Layer 2 of a small transformer language model trained on English Wikipedia (8 layers, counted from 0, width 128).
A neuron's activation on a vector x is SiLU(gate . x) times (in . x), where the dot is the dot product.

Input weights of the MLP neurons that the questions are about. A number n stands for n times 0.0035.
n10 gate: 26 -4 91 28 47 -31 -19 -28 -25 8 -37 -57 -27 -58 13 -23 17 15 -41 5 -17 -35 -33 -40 -4 19 -24 -39 32 3 -3 8 35 13 -5 49 -25 -50 0 29 49 -7 37 -4 14 2 -5 0 -7 -38 -7 39 4 -5 -18 -25 -34 -6 18 7 2 -37 8 25 -33 15 -18 40 40 -1 33 61 25 -41 17 56 10 -26 -28 9 -29 43 34 -22 45 1 -29 4 -38 -44 -26 19 -58 7 -6 32 24 31 -48 -12 12 32 -45 -12 -29 -4 -40 -43 70 21 -9 43 -11 48 -1 -5 14 33 27 -5 23 56 26 58 25 32 26 28
n40 gate: 5 -7 39 -28 -13 37 4 22 33 5 -24 29 -8 10 34 -19 15 -23 26 -6 23 36 8 -27 4 60 12 -26 24 -42 6 -17 16 -21 -62 37 11 -34 -30 44 -10 68 36 -17 23 -12 -34 -48 12 -12 -37 -41 -18 38 -36 2 -12 27 41 9 44 -1 -17 -11 -21 53 1 2 -58 -11 -46 7 -28 -60 -8 -12 30 -8 2 -2 -43 -26 30 9 -33 26 -38 -56 29 -25 26 5 11 -5 23 27 -1 41 -3 49 27 -3 8 -15 -59 4 54 -16 13 39 -8 -30 12 -44 25 -47 7 -3 27 -13 61 14 37 42 34 -18 27 -25
n90 gate: -20 16 59 44 3 11 13 5 -35 -5 -67 -39 27 -2 -25 16 28 0 -87 28 -38 -10 -18 2 30 -27 -1 27 65 -4 10 -41 -45 1 -15 -43 31 -14 17 -3 -36 16 54 41 -24 -75 61 -4 50 -30 -4 10 24 -76 -14 -67 -21 -16 26 -39 -27 -17 -23 -31 -21 84 23 24 61 27 -1 -16 89 -13 -21 16 -11 -20 65 16 -31 -12 30 11 -51 30 -38 42 31 53 -54 3 -78 32 16 0 69 -6 19 -19 -26 16 -28 81 -14 -14 44 -4 19 26 54 6 -54 11 -30 39 4 0 6 6 47 -11 5 0 9 -44 -53 -13
n100 gate: -45 51 -5 -10 13 -30 20 19 67 45 -61 -32 10 44 -21 36 -2 14 51 54 1 11 -12 -3 5 14 10 4 5 -3 -2 31 -43 -12 21 18 16 -1 -23 5 21 7 -27 33 -10 -24 -25 -58 -7 5 15 49 4 -38 -37 21 -9 -20 -18 24 -35 35 -17 -8 -40 -23 30 -7 -63 27 -10 -23 -40 -9 38 9 22 6 6 -12 -22 9 38 14 23 -12 -13 27 -31 43 18 0 -1 37 22 37 33 -30 0 2 26 -13 9 32 12 36 10 -5 -77 16 -48 -6 29 -7 6 22 23 5 28 -25 27 9 11 -34 57 -38 -35 -54
n136 gate: 36 -74 5 -27 58 4 27 -31 47 -2 30 13 25 11 -9 -34 62 -43 45 42 -36 -5 24 -17 15 -14 -55 24 -29 43 3 -8 -35 -51 3 16 -31 -5 -59 42 51 -2 6 -11 9 -8 -11 -12 -8 -63 15 -27 17 -11 -11 6 -35 27 -2 -42 39 21 12 22 -25 25 -41 22 -4 17 30 -28 43 -8 4 -11 53 -38 25 -31 -20 7 -2 -36 -39 -4 -9 18 15 14 -45 -1 29 63 -10 -21 3 -3 2 35 -15 5 17 -22 -5 -16 -47 28 11 -10 64 -27 -19 -14 20 -25 -94 16 -12 -39 25 -18 12 23 10 42 24 -27
n170 gate: -21 -3 -15 42 28 53 3 -52 11 13 -46 -24 -29 24 -20 -22 51 35 12 24 12 -27 -8 3 -1 41 -33 -49 18 5 8 0 7 2 -18 51 26 -67 -4 -4 38 -50 -19 -33 35 7 1 -14 20 -26 -16 -38 -13 -50 -31 61 57 12 -12 -12 15 65 7 -1 -3 -13 -4 57 -26 40 -37 14 39 14 2 -12 -21 -21 0 -25 2 -8 -23 -2 -11 -31 -22 -15 58 -1 -40 29 4 15 -25 0 7 -18 -29 4 -34 -9 6 33 32 7 10 18 -6 6 -6 48 -53 43 -40 -27 5 -51 7 5 -21 38 3 -3 3 10 17 -10
n179 gate: -25 -32 -6 40 1 30 -1 -8 -13 -5 -26 42 -14 50 2 21 -12 26 42 -10 -38 43 -14 19 -35 56 15 -3 -15 38 11 3 32 -2 54 21 73 16 -26 -27 7 13 -32 -18 -52 30 -4 -26 -22 35 -36 -24 26 -16 -48 24 -23 7 2 11 5 -44 20 9 -25 -35 25 33 5 -14 37 60 -27 -43 42 -4 -23 1 23 -2 22 -8 -35 -7 -29 25 -10 -23 -36 4 56 46 -1 6 -2 -48 -25 44 50 -20 4 10 12 -14 41 39 29 23 -13 58 -25 -54 12 1 60 1 -29 5 -2 53 -5 -3 13 15 0 5 -45 -19
n264 gate: -12 -19 45 27 26 -24 -42 -29 -23 -45 16 16 10 -26 32 -23 22 6 -9 -40 -42 52 -38 6 33 -43 27 56 -9 50 1 -22 -9 25 38 -34 62 8 -34 -11 -14 6 5 10 11 -2 -5 -31 -56 -35 32 -19 45 -3 -34 -21 -1 -21 -18 -78 20 -26 23 -38 -80 68 75 20 -32 32 48 -5 2 -57 -22 16 -23 -46 36 -9 8 8 -47 -5 -37 31 -43 -11 45 -4 -35 -24 -8 2 41 59 22 -18 -14 24 -3 -41 -23 0 41 9 38 32 30 11 -3 -7 10 33 42 -67 11 6 69 20 66 -49 -18 -37 11 -35 -24 -27
n279 gate: 26 54 18 6 -54 24 -33 -29 -12 -38 -46 34 56 -20 4 33 13 -19 -17 -9 -32 -7 -2 -33 -19 -37 -24 -31 -46 -8 -32 -56 6 -8 1 -27 -20 23 1 41 14 9 -32 30 -7 -41 -42 -32 -6 -33 4 37 20 -3 -16 -34 -51 -40 5 -58 -12 -93 -9 -5 -54 5 26 21 -16 9 12 83 -2 10 -77 24 -10 26 20 -41 -32 60 28 -33 -44 40 10 -2 -21 27 -14 25 -9 -4 32 -16 29 27 -10 17 -3 5 -3 23 21 0 24 -24 -22 8 -52 25 35 -17 15 13 39 -14 -20 52 61 24 6 -4 23 -52 -28 9
n10 in: -77 -41 -28 -16 -7 13 31 7 -19 -19 -17 29 -7 10 -9 -48 30 -1 13 6 1 35 37 1 50 15 23 53 -42 21 -59 -22 5 0 -2 -12 11 8 -16 6 17 28 23 -41 0 -13 -56 -12 -23 32 21 23 3 47 8 -35 22 -64 -2 22 -1 -28 25 0 -15 -7 17 -27 34 -21 19 29 35 23 20 -33 19 -33 9 30 2 -25 8 -11 17 -17 -12 12 15 16 -2 -10 58 -21 -27 59 -24 32 -19 27 11 31 0 33 -25 -9 -14 -9 -12 -18 -3 -18 -15 -2 -2 23 -10 -19 26 15 15 -25 16 21 46 -51 9 50
n40 in: -17 -40 -17 8 3 -43 49 -22 -17 -4 -2 -1 24 -13 -52 -7 45 41 6 -21 -15 -2 6 -8 5 -30 1 11 -4 -40 -1 -54 2 15 16 -10 0 22 -20 -10 -14 -21 -27 -13 -28 -17 -21 4 43 -26 5 5 -29 -24 7 5 49 1 10 0 -6 14 -29 -11 22 9 -12 12 29 29 12 3 -9 7 -28 6 5 20 -42 -7 -10 18 -2 -51 -23 -32 28 -13 -23 48 -28 -60 -9 6 -46 -3 35 -21 -34 -31 37 42 -27 20 -10 -5 -50 42 22 5 23 -51 2 -16 53 -18 -41 9 -15 8 -18 -1 -12 -17 -34 33 42 34
n90 in: -18 -39 -55 -31 -7 -26 31 7 24 -6 30 14 -76 -3 82 -69 -5 18 43 -8 16 -12 44 22 19 37 -33 1 -59 -6 87 18 -30 -37 7 -37 -35 -16 -29 -39 86 -33 -54 -14 29 24 -30 -15 -41 41 11 18 -6 26 -53 14 29 -17 -7 2 2 17 -10 3 16 -32 -3 14 -17 0 -23 -30 -30 -17 26 -43 -3 33 -45 -50 5 20 25 -18 8 23 11 -35 9 -79 14 31 66 -20 11 -11 -5 -18 23 27 6 33 38 -55 14 -19 -68 -62 -20 -48 -15 -24 37 -44 10 -15 7 22 -51 22 -11 15 18 15 -47 76 27 -6
n100 in: -7 8 -26 -53 41 26 -17 82 52 -25 -19 9 -45 -36 4 2 38 7 3 15 2 -38 -9 -1 31 19 -6 35 15 -7 10 -5 -41 -19 16 28 -27 15 -23 16 5 -7 -43 -33 -9 4 39 20 60 -11 2 -20 -36 17 8 -29 -39 21 3 56 15 -18 -32 -3 15 34 44 10 44 -49 -62 -7 23 -2 -7 -9 -14 -38 -32 10 -8 7 24 24 -65 -18 -26 -11 13 -18 6 -18 32 24 13 -19 -3 7 -25 -16 -25 16 4 -17 -5 -21 -32 26 -42 26 4 -16 -43 -42 -49 10 -11 -11 -2 17 -10 -6 -5 14 31 -31 38 -16
n136 in: 13 3 -1 -3 -24 9 -2 -19 5 -37 22 5 -31 33 36 46 8 11 38 27 -14 -26 7 38 -16 -17 25 -4 -22 22 7 -9 24 78 -23 -20 6 21 2 32 17 86 25 18 -5 2 -49 15 -9 13 3 -28 -14 -10 -14 -23 18 -13 35 -21 -18 2 -47 3 -17 37 1 -34 33 -45 -3 -6 -13 -49 19 -13 -8 28 9 37 -13 -29 -10 -12 -37 -27 -18 -27 63 28 -41 27 26 9 -36 23 2 -14 -34 -3 36 -12 45 0 -6 -8 2 21 -52 -37 21 15 16 -30 24 3 -20 -11 61 11 16 -6 -34 52 26 6 36 7
n170 in: 27 12 -23 19 -28 2 -11 -30 -17 8 18 -24 -61 -12 -5 -28 15 10 21 -56 -10 -4 32 5 14 49 19 -25 -12 13 -1 26 66 12 18 72 39 -9 15 -24 -2 -32 26 26 -35 -15 -6 12 6 29 -39 -14 -26 14 -19 5 77 40 -45 38 29 6 2 -9 -14 -26 -16 6 -30 -21 11 15 34 -25 40 -3 -3 40 10 10 10 1 51 19 31 -23 30 8 -46 14 21 -31 16 -4 -18 -13 10 37 -5 21 -42 2 29 -34 -19 4 35 37 13 -26 -15 -45 -15 0 -37 16 -47 40 -8 6 -7 -8 33 11 -6 -15 5 11
n179 in: 9 16 34 25 -11 17 61 13 23 9 36 42 -39 -11 -10 -7 34 -43 46 18 64 42 -19 27 -51 29 9 -9 -38 -42 -17 5 0 39 45 24 -6 21 -46 30 15 11 21 62 19 -11 -23 12 17 21 14 -5 2 10 11 -26 -20 -3 -11 6 -8 -32 -9 -17 46 8 62 2 9 -23 13 -16 37 -5 -31 2 5 11 35 -2 -13 1 -31 48 -5 32 4 -24 -17 32 0 -42 -32 -10 10 21 -26 8 14 -5 -6 -22 10 -17 -42 -16 -2 -39 36 -1 -45 -10 -23 -18 23 -7 -17 3 -36 8 20 0 -27 5 28 -9 -60 -11
n264 in: -28 15 42 -77 7 4 3 -44 7 32 -58 4 10 33 3 -46 30 -15 25 15 22 45 22 -25 20 -11 8 33 -3 2 -4 2 -24 -21 -25 -14 -12 47 -41 9 55 42 47 -11 -54 -26 -49 -5 -13 -4 10 14 -23 10 7 36 8 55 18 10 -77 -23 -10 -58 -11 -11 14 -3 53 -12 42 84 -5 16 -3 -26 23 -10 -69 -6 25 17 18 7 15 -33 22 44 -40 32 38 -37 10 -33 -28 -12 -2 29 2 -20 13 41 -12 -4 22 -20 54 45 22 25 -20 -26 56 -1 -1 -7 10 59 7 47 -1 -21 -26 12 70 5 7 -8
n279 in: 31 -19 -15 4 -2 -2 13 73 -25 -2 -26 -10 13 -44 0 -46 40 41 -20 -10 19 1 -45 -37 7 40 10 44 29 15 25 -33 29 -15 23 22 -30 -16 43 -17 24 -45 5 17 15 -16 8 -1 22 41 -45 -33 8 3 5 -20 -19 -33 12 26 -2 5 -18 -15 -34 -25 -10 9 7 20 28 9 0 11 36 -36 -50 25 -19 -41 -52 -15 -49 24 22 -42 32 -30 -7 -27 -25 -40 -17 -31 -11 -24 24 -14 -13 -32 4 -1 -33 -7 -66 -5 9 -13 -38 15 44 26 -6 -19 -43 -34 2 20 -34 17 -8 -22 40 -44 0 16 25 2

Each question shows a token from some text and the vector x that enters the MLP there. A number n stands for n times 0.035.

" environment": -19 -26 20 9 -3 19 -14 -5 18 12 19 -6 6 -18 0 -6 -5 -33 -29 12 35 15 -22 0 -4 -41 10 -1 2 6 -45 38 -7 45 12 22 -18 22 9 40 -14 28 10 -12 -1 -9 -7 -2 6 27 15 -16 6 -44 39 49 1 28 -9 -22 -15 -12 22 -14 15 -10 -15 23 -1 1 11 3 -6 16 -10 -7 24 4 -5 -3 24 -4 1 -2 18 -16 7 4 -28 -3 2 13 -4 2 -16 10 0 30 5 -2 -1 -16 -12 -6 5 -1 5 6 15 8 -4 -8 10 8 18 -21 -5 -2 -2 4 3 -16 -31 -15 9 -4 -18 2
Which neuron lights up most? n90

"other": -3 -21 -10 17 19 13 8 -4 4 -13 17 4 -20 -15 -10 19 10 8 13 -45 -40 -22 8 -3 -12 -69 2 -8 4 -8 -36 -34 27 -3 21 -10 -16 11 -20 -32 -7 -2 -6 -21 17 4 18 1 -10 -10 14 -27 -34 8 25 18 5 -17 8 -16 -29 -7 22 -2 -50 8 17 28 -5 23 -26 3 -25 -22 -12 14 -11 11 4 -5 24 -24 -29 6 -12 -12 27 -21 -5 14 30 -8 2 25 4 16 -14 16 -26 -1 17 18 23 -41 9 -4 2 -7 0 -9 -26 -4 43 -2 -5 22 -29 4 -23 1 18 10 -13 -18 -7 -13 2 -14
The most active neuron and its activation: n10, at about 0.073

"ided": 22 -7 14 -17 -19 -3 -26 -11 22 -2 -3 11 24 -8 -29 5 -14 10 12 6 -37 -7 -5 -32 2 -10 -8 -6 -8 -34 -36 5 27 -10 23 37 -17 12 -4 1 -9 -13 5 10 17 10 -4 -13 -11 -29 14 7 15 11 29 -50 -6 -26 -27 4 14 21 -3 10 -10 -24 35 6 -15 9 14 -3 -5 11 15 51 35 18 12 8 -43 -23 -52 -2 -12 15 -2 41 9 15 -13 7 19 -7 5 -8 8 -4 -1 0 23 11 -32 11 -22 1 -1 -4 27 47 19 14 12 -2 -10 -18 -12 4 7 -7 42 6 -2 -8 8 -21 8 -2
The most active neuron and its activation: n279, at about 0.79

"p": 33 2 27 -24 18 30 2 -23 -9 2 6 -5 20 2 -8 12 28 12 12 -14 15 18 -41 -11 -22 -1 -7 -30 -9 24 -20 18 -12 -13 6 -7 21 10 26 -4 -8 -43 5 8 -9 -5 -16 10 18 11 -4 18 5 -2 32 40 11 -9 -24 40 7 -5 28 31 6 -24 17 -12 -25 -21 18 -11 -15 -6 18 10 -53 -12 16 -18 8 17 17 -10 -8 -22 -26 44 13 -10 -17 10 19 15 5 -22 19 -24 -11 -6 -9 -8 5 -1 20 1 16 -2 2 0 7 7 6 17 0 9 -38 2 11 7 -39 -16 23 5 -23 -1 -11 -3
Which neuron lights up most? n170

"im": 21 1 19 2 -5 5 -10 3 28 -5 -12 -27 -15 -4 -8 45 9 21 43 25 19 -15 -20 32 15 -23 -22 7 1 18 -20 0 23 37 14 4 11 7 -8 5 -22 -3 -5 -17 8 4 -20 9 -4 6 -13 41 34 9 27 8 -3 8 5 -17 -46 5 35 41 -25 3 2 -6 -28 7 -19 -35 5 -20 45 4 -23 8 19 -34 -6 36 -9 -8 -2 -9 -29 10 -18 -22 9 27 18 -4 1 -4 -6 18 10 -4 5 0 9 -13 19 -2 32 20 37 -10 5 6 34 30 -11 14 -29 8 19 6 -15 6 -5 -24 16 -6 11 4
The most active neuron and its activation: n40, at about 0.28

" Oper": 3 -28 1 -21 33 5 -11 12 9 0 -5 20 31 -29 7 -45 -5 -10 -10 -20 24 -5 5 -37 14 -36 15 -42 3 25 -11 -28 -9 15 -1 15 13 -10 -15 -22 10 42 -2 -7 10 2 15 16 16 -6 -26 -6 -9 6 28 -16 -4 39 30 8 6 -14 35 24 -7 24 -55 7 -7 -25 -30 17 -40 28 -22 13 -3 -48 -16 -11 -11 -17 -27 7 4 -7 -14 -26 11 32 -13 -16 53 1 -18 4 18 27 -15 -1 31 1 24 15 -1 1 -30 25 -10 -1 -14 -15 30 -7 -7 -22 -23 6 12 5 13 -23 14 -27 -5 -7 -6 32
The most active neuron and its activation: n40, at about 1.4

" th": 21 33 22 -15 -10 -7 28 -1 -5 1 7 26 32 17 1 -1 12 14 8 -39 -26 -29 -2 -16 9 22 -7 -42 -18 -2 -4 36 -17 21 21 -21 -24 16 1 -17 -24 -41 4 -16 -39 9 -1 43 9 12 2 -4 -27 -10 26 29 3 4 17 -3 -24 -25 17 -16 18 -31 -16 -31 -27 11 27 30 -13 5 -7 -20 -13 -1 19 12 15 -33 14 -9 -32 -2 0 11 -15 9 22 28 -22 8 10 29 -21 -28 20 -5 5 11 -41 1 -23 -3 0 -9 20 -7 19 -13 -19 -16 3 -3 14 8 44 0 16 -6 -18 1 -1 15 -8 2
Which neuron lights up most? n100

" s": 36 -9 12 7 -10 -9 -2 -14 20 -5 -30 24 13 12 -18 33 -3 8 -20 6 -36 28 -14 0 -4 18 -6 -62 17 -11 1 -3 4 33 -3 -24 -7 3 23 3 -19 -17 -2 -18 -5 -6 6 39 8 26 -3 -12 -10 -27 34 44 -10 34 -27 -15 -12 -16 0 -6 36 -25 -27 6 16 -17 -9 -3 0 -3 -4 -18 11 1 22 11 1 -41 42 0 -13 20 2 -14 -46 -5 11 -6 17 -18 -8 -19 6 30 17 -5 8 31 -28 14 -2 -2 33 1 -1 -19 -18 5 3 -16 -26 -14 18 3 12 5 -1 0 -26 -15 -4 8 -8 -10
Which neuron lights up most? n10

"hed": 23 16 16 -13 5 5 -22 -5 6 -5 -16 22 28 10 -22 12 1 18 13 1 2 5 1 -29 -5 -46 6 15 -15 18 -39 11 7 -43 7 11 25 1 12 -12 -19 -60 -10 13 5 -4 -30 0 -5 -8 1 -16 -8 8 41 -2 14 -28 -20 -13 -17 27 -14 6 -38 -14 12 -12 13 -21 -21 -6 11 20 8 10 -27 -9 6 -12 3 14 -38 2 -21 -1 -20 26 31 6 -13 14 28 -22 0 -28 5 -22 -3 -2 12 -15 -5 -2 -5 0 3 -6 1 24 0 21 -8 -2 7 -10 -11 -2 -4 -4 -22 -3 5 13 34 -11 4 -53
Which neuron lights up most? n279

"on": 6 7 18 -3 21 5 8 7 -1 4 -21 -30 1 -7 -10 2 6 27 -12 7 -18 -2 13 11 -15 -11 -19 -28 11 -2 -32 7 -6 19 -5 4 26 19 11 11 -14 5 -14 1 -12 10 19 -12 -6 -3 9 24 10 11 47 0 -6 26 -5 -22 -6 -26 -18 14 -33 2 -40 26 -4 -3 11 2 1 -2 25 -20 -19 -5 -35 17 29 0 23 0 27 -15 9 11 24 11 9 -10 27 38 -17 -9 -16 28 1 -2 26 -11 17 6 6 1 5 5 -1 -12 23 -9 42 12 -13 2 19 -2 14 -1 -34 20 -6 -13 -37 9 13 -21
The most active neuron and its activation: n90, at about 0.16

" high": -31 -21 -1 3 -2 -6 11 25 13 -9 -11 30 -17 -11 -2 0 -19 -34 2 -37 -19 -8 -23 -5 26 -39 -20 -29 12 -10 -25 -1 0 8 -13 16 -9 13 19 -4 -28 17 24 -13 -4 21 4 9 28 2 7 8 -3 -39 33 40 -4 23 4 -19 -39 -9 -12 -12 22 -5 -23 11 -35 -15 -18 33 -50 -9 -3 -9 18 -15 -17 9 4 9 18 -1 -7 16 -3 -13 10 -14 19 -19 -10 6 7 -64 4 6 7 0 -21 22 -7 -24 -3 1 6 4 10 29 28 -42 -4 7 6 -28 9 3 -23 -7 10 6 -7 -19 -11 -9 16 -9
Which neuron lights up most? n40